Layer 3 of a small transformer language model trained on English Wikipedia (8 layers, counted from 0, width 128).
A neuron's activation on a vector x is GELU(gate . x) times (in . x), where the dot is the dot product.

Input weights of the MLP neurons that the questions are about. A number n stands for n times 0.0013.
n63 gate: -62 -153 -162 157 -111 -61 -8 130 33 -182 61 -40 -99 8 161 74 12 33 -186 52 120 -258 252 -16 67 35 52 0 -57 151 33 -82 40 148 122 -77 131 12 -281 -63 -21 -208 -24 -60 -100 38 98 149 -47 164 -207 111 -187 12 4 210 -59 59 175 -125 -16 -220 -32 37 15 146 117 -45 18 -178 -72 -32 19 -8 -51 11 276 117 84 159 134 28 235 -185 -166 283 174 -165 88 -79 0 99 95 -124 -35 214 -114 -46 215 -213 -146 -223 160 67 191 -132 176 -104 108 44 198 172 142 -70 57 104 171 -260 20 -219 -118 -43 204 78 96 193 194 -90
n66 gate: -75 238 321 101 101 -29 -180 -65 179 71 112 66 64 8 -63 -28 102 -8 -51 178 -51 -12 85 40 89 -308 -122 -185 -55 -296 -30 -48 -21 120 -213 -24 54 80 -13 -133 -237 -47 -116 -57 259 -116 -61 -148 -119 0 -90 -25 -112 -285 130 199 -20 4 -292 -83 -82 -181 -156 -46 -217 17 -128 42 215 -133 211 -58 -175 8 122 101 76 99 124 25 117 -16 -108 -32 97 175 81 94 56 -13 166 -118 -30 44 12 144 -24 -82 12 115 -89 18 -200 -145 -44 -61 -8 38 -358 413 164 -80 208 55 103 -94 250 177 86 -160 121 -93 216 96 -74 -95 -25 -71
n119 gate: -76 -68 230 232 -100 27 29 30 91 0 11 214 23 11 205 40 -151 173 -171 126 76 -159 -29 121 -44 -134 -108 -263 23 75 14 -22 -284 -121 96 -47 -161 48 79 -339 -190 -180 45 127 -36 67 -84 109 -47 154 105 134 26 157 -238 37 289 4 164 -83 53 -144 -79 160 -166 -153 4 -202 -143 -178 -91 49 18 -27 141 -335 0 -110 -68 -126 52 140 114 29 118 280 -106 -191 78 167 51 75 139 -113 4 -89 48 -53 -61 84 -70 -91 29 -33 -33 -150 -67 66 15 30 -63 189 -76 146 110 -38 55 -12 34 -139 -11 -96 101 -33 15 98 77 46
n160 gate: 19 -256 11 49 57 85 -90 87 -117 101 26 92 -343 -161 15 97 99 -33 74 -79 123 88 -106 -121 -193 -69 -332 85 98 -142 91 -231 -56 57 -102 -19 -244 214 -92 106 -206 -111 -121 -72 -291 -4 135 -72 -229 -53 40 20 128 230 -106 36 -234 357 20 205 56 102 20 -206 46 191 57 153 4 -79 164 -121 -83 -57 -47 -19 47 20 -117 -191 -173 125 162 139 -130 36 -170 50 142 74 312 -75 82 58 -35 57 220 61 146 -159 149 38 -27 -83 136 131 26 -41 -236 -142 -168 4 -53 29 -153 136 108 91 -175 101 23 -43 -107 -148 8 96 128 53
n170 gate: 13 67 179 123 -186 -40 259 -39 -18 -64 -201 -27 188 -210 -153 237 343 45 -37 -114 -73 -111 204 0 83 -192 -193 -212 63 -162 4 317 4 251 -186 210 50 125 -23 -17 -151 68 112 -141 4 -167 95 -102 168 152 97 -27 -147 62 68 -162 26 -26 -63 76 -31 -113 62 -161 -230 126 -176 -457 -31 83 14 -80 -181 117 22 198 -9 80 109 144 187 -9 -40 -81 70 -119 59 -64 28 -256 -60 -145 -5 -98 -152 185 209 -113 153 -227 222 -269 -26 79 -17 31 -33 132 -9 -135 -135 -219 58 195 344 35 -26 -9 243 143 -35 13 344 -9 -75 93 -105 -158
n177 gate: 105 133 -410 97 133 -111 0 -46 -254 -146 74 -106 65 16 34 210 97 84 -272 31 -26 4 -27 -61 -70 -45 124 83 -185 -147 -50 -108 111 -22 -107 76 -16 -31 -8 27 -292 30 241 238 71 -61 -143 -79 -282 -127 -35 -64 99 -101 -164 -31 76 -38 56 -190 102 73 -24 -163 -276 48 18 -49 -199 27 -91 12 -52 84 -81 30 4 304 -11 144 112 50 194 -30 -19 -16 33 -53 -201 65 139 43 117 -57 -92 45 -112 -115 -207 46 -46 -27 130 201 -99 -82 -33 -22 236 -128 -41 69 -155 -48 -127 114 194 226 149 -73 -357 166 -70 -264 8 0 101 48
n208 gate: 86 -130 4 -238 5 -23 126 242 18 -182 84 -45 69 9 77 274 -138 -69 -115 181 -275 99 215 383 -44 21 -13 -29 -50 -205 114 -35 -94 -186 52 4 -36 -179 -70 -153 175 64 117 124 0 70 17 -121 0 -128 120 -205 -13 44 118 190 -239 105 -127 4 -197 66 192 -86 -215 54 -42 92 -127 75 -220 81 34 286 -123 55 -143 220 194 41 79 22 104 172 154 -169 63 -39 -61 37 348 -275 37 95 293 276 -92 -135 14 -212 149 -190 118 4 -117 120 -155 -25 -54 185 -52 -46 361 -96 -99 -107 -39 312 240 -131 92 -119 -160 109 -339 -9 -78 -73
n272 gate: -220 -51 -93 -85 -69 84 23 140 56 -54 19 -130 208 76 -79 131 37 -4 69 -309 69 87 -167 204 -273 -114 -199 236 53 45 76 143 -60 -164 43 84 -73 131 149 -4 -216 49 8 20 140 355 48 -12 146 124 -59 101 -73 20 8 66 -35 171 117 -211 -115 78 79 24 259 60 112 -228 -102 -35 -104 123 34 -221 -125 -11 -8 199 -172 109 120 35 132 103 -58 -63 -15 -243 -103 -122 -74 -94 134 95 326 0 97 -56 100 -314 -156 134 -77 175 -92 -32 48 -29 0 215 -137 -162 40 -4 48 -115 -115 -106 -134 -93 112 8 224 -123 158 48 -118 -141
n277 gate: -224 132 -29 -32 135 98 150 130 -62 -44 37 -13 -73 -31 135 77 54 -126 50 -26 64 359 -108 -73 260 -283 -248 -57 27 -193 -20 95 355 141 -52 -191 103 189 -317 -39 -327 131 146 9 80 -230 243 -110 98 21 -22 315 -30 -79 13 -131 60 78 -22 -133 35 -82 220 -13 -68 36 141 -295 51 74 -129 53 -71 67 -96 71 51 80 46 269 -22 78 -187 -30 -134 53 -112 42 60 -191 -421 61 235 276 -164 -63 -147 125 -31 98 -78 -8 -17 -69 56 22 -103 -314 -172 52 51 -144 53 -72 -67 66 -68 50 316 -82 138 78 53 399 123 -9 122 -40
n63 in: 42 -165 -61 71 -147 -96 -106 34 145 -31 61 35 54 48 298 -30 0 89 -166 223 33 -104 -59 -42 -115 -167 -274 100 89 122 139 -149 161 127 -47 0 -110 13 -199 -268 89 -146 135 160 -41 81 53 -39 -59 289 -47 0 -13 -155 -199 -81 21 -55 57 -4 -156 -263 -308 219 42 264 -61 18 100 -188 287 -9 29 202 -9 -4 -8 223 139 132 102 -238 13 -242 128 224 29 -87 240 -81 -306 34 -142 -167 166 173 -183 168 70 109 175 49 -93 -68 211 229 41 76 -96 393 109 -125 53 191 135 56 59 232 -108 152 221 115 -43 -51 -117 104 85 -66
n66 in: 202 -50 195 -102 -93 13 40 -134 88 -254 78 305 -217 58 -20 117 -230 -80 141 114 -159 -83 53 -233 -94 -32 0 125 275 0 155 -154 -29 -47 109 -40 88 -105 -35 -211 260 170 17 136 24 -43 -50 54 244 -145 -98 17 -189 8 265 -139 217 16 8 -75 54 170 -45 117 12 -151 164 85 99 106 -134 -121 55 -8 98 -129 208 -125 31 -76 -154 -170 -213 -473 -8 107 -129 71 82 43 159 49 81 -191 -77 200 -130 -47 180 -260 -49 57 246 73 93 -41 -23 34 70 -29 208 50 -163 93 183 8 -12 -60 226 64 73 142 58 8 -103 137 -17 -76
n119 in: 7 -116 257 146 -30 40 11 100 -118 30 168 -87 -116 0 83 -304 82 63 -94 -111 147 56 -43 53 193 -56 -54 -50 56 -140 37 71 -223 113 -167 0 -44 -248 -133 139 143 181 128 -36 -327 65 -85 153 169 138 11 -134 4 11 -148 61 -21 182 -11 -55 131 -160 -40 59 52 -114 31 -210 3 97 130 -77 -21 -48 50 -55 -25 -135 -59 -115 178 121 -92 -105 218 137 -34 17 72 203 -151 -191 -30 11 -61 45 21 -245 -85 169 79 110 -131 29 -25 -62 34 -118 4 -108 -95 30 -346 33 -128 -142 28 135 -14 120 25 -4 83 18 131 44 254 -18
n160 in: 0 -174 222 -215 -333 -58 104 -175 59 278 -231 80 37 -260 277 273 188 -150 -92 -154 193 128 153 0 -254 145 0 0 150 -195 -130 -44 -103 -25 35 47 177 156 167 -223 14 196 -49 -164 0 153 158 18 -60 4 -115 -27 4 -229 -222 396 35 39 149 85 138 22 -276 -99 -158 -266 210 14 111 88 47 0 114 36 -66 190 -65 4 -76 -217 -26 48 -90 120 -210 -44 -210 -68 107 193 227 84 87 13 83 186 192 122 198 -263 79 127 39 153 -61 -204 -112 74 183 -162 -112 -25 27 -200 -121 18 30 -142 -93 121 -44 4 106 -169 191 -54 -18 77
n170 in: -203 -49 -21 145 186 -18 138 22 -40 212 -54 -344 132 102 -34 -39 328 -27 -41 109 85 38 -9 -95 -213 -204 -227 73 -9 -28 121 -74 -62 -71 -4 34 -144 276 51 -9 -150 131 98 -9 46 -447 4 -22 81 -38 -184 -27 -64 0 -63 175 60 -13 301 -178 -115 -104 -9 -58 -238 318 125 -141 31 148 -162 -151 80 184 -61 -21 -257 0 29 229 -52 -69 -268 -128 -226 -18 -25 -271 -101 27 -344 -241 50 -188 152 181 -13 -101 -49 21 452 -27 -34 -13 0 -35 190 106 75 -17 -366 29 152 23 156 35 162 -77 -48 9 -156 43 -97 121 167 -151 -100 58
n177 in: 185 108 -4 161 -25 16 -294 40 199 54 30 -64 -87 300 -81 16 215 127 -91 95 19 -12 -71 129 -225 243 115 265 -94 -197 37 -416 202 -186 12 -70 78 -67 4 -75 -29 -192 0 -108 -15 -21 -56 -28 -136 65 8 57 137 -12 -8 99 -133 212 -86 -20 185 24 -32 41 139 81 132 -54 78 -237 -122 -170 -217 -183 -20 -15 51 16 -103 -12 -67 -12 -227 -85 146 211 53 31 130 -25 -46 -147 -16 -97 185 -4 106 46 49 151 -118 70 196 12 51 152 229 60 -24 91 130 198 69 -181 -105 169 132 223 16 -352 90 20 -156 129 -8 -48 202 -61
n208 in: 124 -69 -53 -102 -123 -191 -8 123 78 -253 -33 -155 93 -113 -4 188 4 66 -116 128 133 12 84 138 47 -45 -38 -20 -62 -364 154 -29 247 -167 -135 199 -285 -159 31 76 182 173 108 60 -62 -72 60 -155 117 25 17 -132 -113 136 53 30 42 8 101 43 -34 -110 -108 -70 -194 100 -203 222 57 -13 -185 -251 326 52 -38 49 -200 199 53 149 8 -181 152 244 17 -218 -61 182 -117 -195 241 -363 -13 -104 -219 -86 -38 -216 -113 -208 85 -287 17 144 -80 -133 153 -120 56 -119 -9 12 165 -40 17 95 -183 49 -107 21 181 -148 -184 -55 -4 246 -204 149
n272 in: -42 153 10 71 74 77 85 36 40 197 75 -174 30 92 174 57 -52 -74 53 75 -182 -108 167 149 132 -28 230 27 -15 11 -7 -167 -113 158 36 -165 111 -142 -106 107 214 -143 -88 -18 -104 -197 -82 47 -46 -24 -119 -171 18 22 -115 -183 -85 7 -15 -256 36 -25 65 -59 -122 133 -106 247 -81 -61 122 -161 182 63 -86 -234 -78 124 107 52 -93 -167 88 -126 -132 217 -51 101 -163 30 60 25 -90 -109 -50 97 89 -234 -11 95 164 85 241 -197 60 -72 -119 -61 -182 -21 -42 41 -147 -182 -7 -33 -84 -71 22 0 -68 -97 -18 131 -43 113 -273 266
n277 in: 17 -35 319 -104 95 62 -146 43 -120 -151 120 -31 -9 107 168 47 467 -167 136 -100 360 270 4 171 165 -304 -48 -198 45 -298 133 -69 217 208 -103 21 152 -60 -41 -47 -59 34 31 -293 29 -87 78 -88 68 59 61 -49 261 -44 175 35 -133 121 -224 -35 18 -60 22 -231 -89 -147 83 172 -176 61 -37 0 -163 -27 -96 225 47 -142 121 -148 -216 -26 -111 -178 -104 -144 -257 -46 -101 -45 0 -83 -68 106 108 -105 190 200 71 -243 26 153 223 104 -4 -44 -4 -53 -194 39 -55 -229 49 -9 -80 92 213 -9 26 129 327 147 -210 -77 -66 -97 145 -63

Each question shows a token from some text and the vector x that enters the MLP there. A number n stands for n times 0.0073.

"ot": -75 26 -30 23 28 59 -109 -67 64 114 154 -150 63 -131 -97 -227 140 -20 29 105 -15 128 41 127 -21 -156 43 186 24 33 179 -28 -5 -58 -97 35 81 -21 -88 49 -61 55 -163 -11 31 60 -133 0 132 -81 271 22 8 53 136 116 110 -29 -31 46 -16 -17 -195 27 130 123 260 39 273 57 -55 -55 -28 -83 158 58 -119 -21 177 11 -44 4 237 -139 134 -39 82 -17 87 76 54 -103 -124 -144 -196 -148 96 175 -160 14 -101 -51 79 -70 -25 132 59 30 7 7 8 -2 -73 -29 -4 26 40 -76 -99 115 -151 -37 47 -103 -43 17 42 -94
The most active neuron and its activation: n272, at about 0.2

"ur": -110 194 60 88 62 -53 -13 -92 -46 73 114 139 115 -15 88 -127 40 217 -126 26 35 19 95 24 92 -18 -64 298 -23 145 -14 149 11 -135 -29 168 22 -140 -12 -85 -104 -17 -99 51 -49 14 47 12 148 12 165 255 66 108 90 66 -120 19 6 -7 18 -21 -33 224 -88 114 120 11 -185 51 -150 -107 210 67 -36 69 -102 -158 170 -7 4 -130 106 45 104 -126 -229 -73 9 -92 -65 -1 -114 -194 -13 -9 -150 -16 -1 97 21 23 -46 -42 4 138 -118 13 -40 50 32 -46 -95 -79 -76 -67 -162 -64 -62 133 -244 -3 40 -83 -16 -73 37 111
The most active neuron and its activation: n119, at about 0.58

",": -185 53 -122 120 3 101 -109 -63 56 -21 119 -51 55 -115 -24 -175 -92 154 94 -19 -8 53 89 151 -167 48 105 105 9 107 -10 -13 72 -33 -61 -103 61 -93 0 59 178 32 -78 63 -106 -89 -85 -22 65 -129 61 112 -24 -111 93 118 -152 52 30 -147 22 84 -31 50 103 22 15 91 177 76 88 -62 94 -63 281 172 -71 -16 51 96 -7 2 11 -134 39 -51 -165 -20 -46 57 -38 57 -31 -19 -23 163 131 60 -70 209 2 -304 -1 12 90 -44 -84 -58 194 87 -15 16 -1 -39 -82 66 -136 0 -123 154 -225 -65 -4 -149 -25 -31 -2 -30
The most active neuron and its activation: n160, at about 0.057

"ob": -173 36 -6 -50 22 35 12 -272 49 -52 -106 129 75 -25 -8 -28 -141 35 86 114 -69 24 9 -20 -80 -106 86 117 -74 159 -33 176 9 38 -142 234 11 -88 -53 -123 5 4 90 26 19 37 -54 -53 138 -59 124 22 71 -58 73 131 32 -60 59 -107 -15 37 -134 -19 44 61 131 116 107 67 116 -142 -29 -33 33 133 -128 -296 21 -82 44 -94 91 -83 96 -260 -11 -28 68 -114 -38 -29 -31 -214 -181 17 -45 -3 -56 30 -101 173 -23 -125 -20 31 -100 152 21 120 -13 -45 -78 -109 -127 -44 -174 -214 -5 200 -123 -86 -9 -87 70 -40 -113 124
The neuron with the highest activation: n177

"c": -30 18 -146 15 34 9 31 80 -90 -62 -161 141 -123 62 -85 49 9 71 -61 61 82 81 44 93 83 56 65 212 42 124 164 -5 -17 57 -61 113 5 -144 68 -132 90 60 -7 -125 -77 -46 21 90 102 -138 150 -23 -3 107 90 40 -83 -39 95 82 121 64 125 94 61 -47 116 -27 135 50 40 -122 180 83 -101 46 -162 -193 37 -8 -101 -95 20 -169 184 -1 -113 -71 39 20 -120 119 13 -331 -54 24 74 -42 -62 -25 -46 74 10 -270 18 208 17 -30 102 68 -29 67 -11 61 71 -42 -83 -135 32 89 -342 -147 -75 -35 -44 -60 64 -148
The neuron with the highest activation: n160

" sh": -178 93 -18 -27 -241 8 39 -86 30 40 63 155 -19 -32 -186 -102 -215 186 155 6 -58 6 90 156 117 -110 23 60 8 1 69 -93 -46 -55 -96 -122 59 -69 102 0 -45 94 24 -94 21 -93 36 32 -96 -197 199 -12 119 3 117 87 151 -85 -24 114 22 78 -53 7 112 47 168 -83 245 -31 -177 -131 136 35 64 89 -38 -82 218 25 -10 -11 12 -109 62 -37 -61 -65 -172 119 -157 -5 -101 -84 -70 1 23 -17 -96 142 -26 -21 12 18 185 140 96 -88 151 26 56 38 88 -122 -198 67 -113 -23 -86 -137 -59 -69 -34 -47 -93 22 -51 74
The neuron with the highest activation: n63

" thus": -286 90 113 29 -202 -36 -102 -40 -112 178 122 -140 71 -26 -66 -242 55 37 -52 -62 3 -53 58 82 -105 -54 103 74 9 -42 84 -48 41 -167 -20 42 -2 -303 5 -14 8 -19 -53 -35 -118 -40 -127 -72 147 -61 194 -34 35 -14 109 18 -9 -40 1 46 -48 76 -76 11 24 51 14 189 174 -78 -65 -166 14 35 194 122 -32 -41 149 15 -135 39 21 -47 -12 87 -1 -26 -108 22 -20 -96 -60 -199 -33 52 106 60 -70 37 -113 -158 112 -92 -24 48 -44 34 188 136 -82 12 78 36 -59 -19 -35 25 -116 67 -229 -49 -116 -81 110 -1 73 -128
The most active neuron and its activation: n160, at about 0.08

"ug": -269 2 -61 72 -18 88 -146 -85 5 3 -64 54 -72 38 -11 -313 22 -5 23 104 -29 -37 194 113 19 -33 123 107 112 57 -105 -63 -87 77 -164 195 53 -200 64 -44 98 79 127 -147 40 79 -27 -104 72 -56 206 113 269 -96 40 77 39 -14 150 124 163 -38 -25 -65 -45 85 -34 20 128 73 46 3 -50 -39 -3 181 39 -208 126 -40 -1 19 84 -112 45 -164 -28 41 -92 2 -96 -86 -51 -99 -161 -97 -77 41 37 135 16 59 0 -74 -14 118 73 119 39 0 84 -78 -281 -2 45 99 -44 -194 21 86 -88 -89 -53 -97 128 -28 44 88
The neuron with the highest activation: n170

"et": -184 1 -147 34 -36 81 -10 -235 87 148 162 -4 45 -137 -12 -44 87 43 -9 110 -92 -4 206 190 -16 23 -10 159 -3 70 193 21 11 -22 78 180 -57 -91 71 90 6 71 3 -43 -155 -40 -77 59 211 -107 404 -2 143 33 70 68 -56 -40 37 84 180 -98 28 32 33 109 39 65 3 54 -54 13 28 100 -62 78 21 14 162 9 6 -21 -30 -10 -4 -78 -68 -16 35 -80 -64 100 -82 -313 -51 -108 124 -40 -40 -106 4 -164 -43 -15 144 79 -91 -35 228 99 -11 -44 17 -65 52 9 140 -100 -71 75 -77 -30 45 -93 -98 -49 134 -181
The most active neuron and its activation: n170, at about 2.6

" This": -198 21 91 29 -3 -73 96 -118 28 130 12 57 33 -17 -133 -229 -2 45 115 25 -128 36 58 163 -2 -100 209 13 -53 23 22 -34 25 -211 70 197 137 -86 51 -11 45 -69 72 3 -84 -11 -72 -100 237 -101 193 32 70 60 213 149 2 -20 15 100 -91 13 -62 101 69 104 -19 225 134 -181 -9 -85 88 -44 -12 193 -124 -82 -42 -18 47 -19 -21 -58 33 -30 -74 -68 -4 60 0 1 -23 -86 -17 107 186 56 47 49 -166 -34 73 -111 126 47 -113 4 164 -42 1 3 9 90 -133 -58 80 70 -26 33 -205 -145 -20 34 169 -117 69 -42
The neuron with the highest activation: n63

"es": -108 38 -21 47 -9 13 -23 -42 -54 287 144 146 76 -58 45 -224 -50 47 67 -7 112 194 154 149 -45 -142 3 166 -19 113 116 -7 -74 0 -49 19 -51 -177 -45 33 -48 26 -80 69 -90 34 114 70 -38 -3 224 15 101 -61 -5 58 -193 14 84 139 34 155 -124 90 -20 119 85 4 196 -35 3 -86 119 46 -221 -58 -138 -55 76 137 40 53 174 25 23 -12 -74 -112 59 114 -52 -50 -127 -135 -96 118 125 -12 -35 -34 -93 -4 -61 -105 71 -2 -37 52 -27 188 44 10 -144 -70 1 68 -81 -91 -42 106 -247 -138 18 -99 100 -7 -16 -146
The three highest activations, in order: n160, n272, n66

" In": -153 67 -22 99 -18 -101 24 48 45 -82 -13 40 25 -14 65 -170 -38 122 99 -15 8 92 125 119 21 84 136 -31 7 160 201 236 25 -139 -82 113 -30 -110 94 -35 -5 117 144 135 -131 -73 -29 -64 185 -149 56 157 146 -77 68 175 -21 -51 41 66 -70 152 -87 146 -45 79 -78 180 109 3 27 -98 -13 -73 147 142 -54 37 56 74 10 42 100 -38 -19 8 -79 136 105 -61 -61 -89 137 -217 -94 33 -5 13 14 19 -145 152 8 -142 96 -111 -14 -99 -24 -68 67 74 -32 -72 -152 -2 -92 -40 -16 100 -119 -182 -90 -189 30 -51 95 33
The most active neuron and its activation: n277, at about 0.19

" rep": 8 15 -29 -8 -52 81 -64 -83 -12 -59 -186 45 -44 5 -251 -8 -108 -147 32 -28 -123 49 80 113 91 -15 93 93 -238 139 218 174 73 -41 -55 127 -116 -207 84 85 28 -37 -42 11 89 -55 -17 4 190 -49 201 -108 -35 -78 -17 220 -8 50 -48 63 66 4 -156 2 140 51 21 -132 128 43 -115 -183 76 -45 -13 125 0 -144 161 21 -76 -78 -34 42 0 50 -158 -163 6 39 -111 -9 -43 -254 -59 67 85 -10 -48 -34 48 -131 -155 -37 132 16 -31 16 78 27 33 -87 88 54 -187 16 -126 -35 -37 -41 -123 79 -160 -162 23 71 78 -37
The most active neuron and its activation: n170, at about 0.31

" int": -43 68 64 -55 -85 -53 44 -74 93 -76 71 -8 145 -85 -113 -193 -134 46 -54 -3 -58 81 77 66 28 -11 -23 -38 -31 194 11 220 13 -87 -112 115 -43 -25 139 77 29 36 -75 -137 42 -4 34 -45 92 -89 296 -4 111 -40 -12 97 102 -66 33 -21 -85 5 -86 70 180 75 18 -50 19 118 0 -101 -22 -14 18 123 42 -150 37 157 -153 -163 60 3 145 59 -200 -133 82 175 19 -88 19 -152 -61 18 38 19 -45 13 30 -41 -105 -276 59 -13 20 95 -22 12 143 -2 96 -180 -260 198 -153 -135 6 -25 -172 -100 48 -227 -172 23 -81 -102
The neuron with the highest activation: n272

"s": -16 56 -143 59 -59 -61 83 1 -93 208 90 63 12 35 14 -180 79 46 144 -29 146 101 291 87 43 -84 73 139 57 151 -38 44 -117 -71 -76 -7 93 -45 99 68 5 -45 91 29 -36 -17 79 66 10 -9 90 74 176 -87 32 46 19 -23 73 96 4 71 -113 -1 27 49 40 65 272 57 -20 -80 -12 31 -40 199 -46 -108 65 -36 60 103 127 -118 -17 -24 -43 -42 24 131 -34 32 -94 -81 -103 182 87 109 -36 116 -12 -41 -112 -125 98 30 -40 139 -69 231 -36 -33 -225 -122 16 137 -88 -16 -100 126 -181 -273 -95 -86 113 5 -82 -159
The three highest activations, in order: n160, n66, n177

" s": -50 29 -109 -51 -205 -52 56 -34 21 21 -80 40 58 161 -51 -153 79 13 97 97 -15 -58 65 158 47 15 1 84 -22 81 96 63 26 40 -183 29 25 -105 6 37 -61 1 -63 65 11 15 159 18 67 -94 290 -34 -24 -213 103 -12 48 -16 -73 28 -75 4 -132 140 154 -48 75 -34 151 60 -47 -26 186 59 -11 58 -54 -60 146 88 128 -59 13 -118 -52 40 39 -124 75 171 33 71 -94 -168 -143 156 215 57 24 130 -35 -16 -7 -181 250 -7 -12 134 48 74 36 50 -52 -33 -247 168 -40 -165 -68 -41 -216 -221 -67 -99 106 46 78 -91
The most active neuron and its activation: n63, at about 2.5

" with": -160 35 56 90 -30 -57 -113 -21 -35 79 80 84 2 -78 -19 -227 92 29 55 -54 64 26 164 152 -65 -147 86 32 77 60 21 65 -42 -147 -114 80 38 -123 -30 5 -113 -21 66 45 -91 9 -19 -143 116 -63 105 41 -10 26 -114 110 17 11 -1 -36 -110 122 -212 94 36 -5 2 233 166 -115 -106 -93 5 -114 117 -17 -48 17 97 78 38 -7 37 -144 2 153 -181 -113 69 36 -123 -43 -148 -226 21 44 72 69 -63 73 -107 -239 109 -155 -90 -40 71 37 158 82 35 25 77 -41 -161 40 -111 -39 70 36 -136 -28 30 -177 45 -105 21 -35
The neuron with the highest activation: n119

" N": -51 156 -68 16 -89 -4 63 -31 -117 -65 38 11 59 131 52 -91 52 77 -23 74 -15 37 177 35 15 -36 41 49 -83 73 9 102 59 -64 -136 154 68 -125 26 28 92 11 139 39 -122 -77 -35 80 230 -222 6 40 140 144 52 45 92 -26 2 27 -6 107 -4 76 40 -110 105 19 266 -27 13 -62 163 -22 72 156 -91 28 196 -18 -75 52 -15 -199 -63 -142 -106 -172 -44 8 -81 126 -24 -28 31 126 15 124 -20 317 21 268 -21 -81 -46 -21 -89 189 144 23 195 3 -81 -221 -104 64 -15 56 -164 -105 -26 -102 27 -109 102 -28 -63 14
The neuron with the highest activation: n177

" Mag": -151 10 60 14 -152 -84 107 -81 -37 -124 -51 40 62 30 -135 -68 -147 90 49 184 22 -38 185 44 44 -156 68 105 67 102 100 152 -38 -191 -114 26 13 -58 102 -61 -2 -43 37 -146 128 32 -17 -79 78 -125 73 -31 129 -131 46 38 -10 -63 42 30 -12 113 -193 27 -53 -9 11 -51 272 -61 98 -12 -100 12 -34 139 -21 -145 118 -2 -41 -58 61 -220 -80 -113 -107 -72 11 19 39 78 -80 -149 -46 88 6 15 -91 216 -111 203 -89 -82 -76 -22 -70 19 209 -47 58 -85 -167 -188 -85 92 -10 13 -125 -25 -147 26 -61 -93 146 -38 109 48
The neuron with the highest activation: n66

"0": -275 20 -61 -138 -7 221 -184 -11 160 -125 82 5 31 20 -30 -269 -15 16 106 9 -19 4 141 52 -44 -41 64 77 -28 71 191 -9 62 -77 -46 51 10 46 25 -56 28 -29 -89 25 -44 -144 -9 -98 0 -158 142 91 12 -54 -108 -40 -66 -57 122 110 106 155 -24 26 -108 -22 67 33 260 -34 -62 -107 85 123 -38 -81 -37 -129 27 -87 30 -3 50 -1 133 -14 -297 -69 -87 78 -93 72 -38 -3 -62 -93 27 241 -64 96 -237 7 43 -21 71 28 -31 84 165 25 64 -90 6 30 69 1 -29 -17 116 45 55 -270 20 -268 174 -33 -43 -94
The most active neuron and its activation: n272, at about 0.15

"i": -97 119 -177 89 13 74 53 -34 51 100 117 30 -13 -81 27 -179 -1 20 -57 68 -27 94 294 146 -103 -88 56 140 -130 79 34 -26 -12 36 9 76 93 -186 -57 -28 123 -30 -65 -119 68 15 112 5 152 -155 197 113 144 -22 134 19 -69 -7 69 24 -20 -46 -224 -87 149 -36 93 143 93 94 -98 -226 -15 -73 4 82 -183 -48 -60 -54 94 5 39 -39 80 -29 -166 10 -47 61 -52 29 -26 -89 -37 9 152 -36 -93 116 -69 91 -32 21 -24 34 -143 68 135 119 10 -111 -249 -74 3 60 -116 -45 -83 -23 -166 -154 68 -168 72 69 -166 -47
The most active neuron and its activation: n272, at about 0.19

"6": -129 142 -49 -45 -100 153 -36 -105 76 -94 -69 -7 -12 57 36 -125 25 70 -38 -26 43 -173 38 180 -118 -11 59 203 -83 -35 15 160 5 -37 -18 -68 -66 -218 26 89 129 -70 -141 68 -89 -34 -14 -15 221 -216 116 53 59 -75 -145 -158 -117 -129 113 125 63 171 -43 207 -8 76 99 7 5 45 27 -101 110 131 -44 99 33 -120 -2 -24 68 -27 129 -10 -19 -57 -117 -135 -29 37 -62 -115 54 20 -32 -119 83 236 84 192 -141 4 -59 -52 21 -71 -102 -20 92 130 73 -99 -145 -24 28 -75 -108 -66 20 143 -35 -152 71 -28 295 -75 -9 -149
Which two neurons fire most, strongest first? n277, n170

" a": -245 59 -133 -38 -49 -51 -110 -85 2 -1 109 -3 109 -65 -14 -321 67 79 39 94 63 -52 -47 145 21 -97 140 172 -47 160 -15 83 -39 -147 -148 115 55 -173 -119 -77 -1 -23 -40 151 -69 -53 -63 -119 132 -72 142 7 9 -74 47 270 3 9 -29 89 -16 -34 -31 55 100 48 -5 293 118 -94 -47 -155 104 -67 36 115 -80 50 57 -49 64 -21 -18 -82 18 -35 -127 -85 16 46 46 29 -97 -128 100 125 -20 80 59 -19 20 46 36 -39 91 -11 -19 10 91 67 -104 -33 32 -71 -104 -80 -59 -31 35 -8 -188 -62 117 -77 6 -137 -24 -66
The neuron with the highest activation: n63

"er": -147 124 9 -3 43 17 37 -130 102 126 -1 -9 136 73 84 -29 144 79 134 38 41 47 109 134 111 -75 -3 234 17 202 146 93 17 -60 40 167 150 -197 20 38 -20 4 -143 27 -12 -69 -4 73 154 -131 291 34 57 105 17 143 -165 192 45 -22 -32 -22 -65 97 100 99 37 79 -4 75 -127 29 129 211 -1 110 -192 96 51 -100 69 50 14 -30 145 -66 -73 -207 16 68 5 -18 17 -105 -10 -73 -75 -49 32 92 -39 -35 -54 -31 -32 156 6 -53 146 112 11 -30 -2 -185 17 -40 -106 45 -154 81 -206 -73 -15 -58 89 -56 139 -214
The most active neuron and its activation: n66, at about 0.15

"1": -121 90 -208 -40 -130 -31 1 -103 206 -56 13 82 1 23 -40 -180 76 74 154 54 76 -49 93 87 -61 -19 135 82 -57 33 234 139 41 24 -157 111 57 -10 -60 37 168 15 -73 33 -12 -50 -95 -251 145 -244 164 34 4 -33 -69 -48 14 12 64 74 54 137 -48 171 -32 -30 124 28 -34 -41 -145 -160 18 84 -166 15 84 -100 189 -3 -29 88 148 -59 130 -173 -106 -82 -131 187 -26 38 -144 118 -23 19 91 163 -89 92 -49 -3 -91 8 92 118 9 73 144 -55 33 -35 50 -58 87 21 9 -125 -67 16 -77 -163 -7 -138 203 14 -47 -193
The neuron with the highest activation: n63

" we": -136 227 65 -16 -155 -73 -31 -142 21 151 48 53 121 -6 29 -278 9 55 -6 0 24 111 6 122 -34 -120 92 16 -146 61 233 -25 -14 -37 43 -62 -29 38 97 34 -158 12 3 -47 -74 -64 22 27 187 -73 57 -13 32 56 59 46 119 103 -80 102 27 -12 -141 15 83 15 82 -43 223 -70 20 -33 145 48 224 -4 35 -109 250 108 -66 32 159 -11 87 52 -78 -222 -22 13 -81 62 -188 -31 6 69 175 6 -43 255 -57 54 162 -135 -1 55 25 -35 130 156 -73 124 23 -62 -177 25 56 -83 -82 -30 -260 -105 -138 -19 41 -45 23 12
The neuron with the highest activation: n119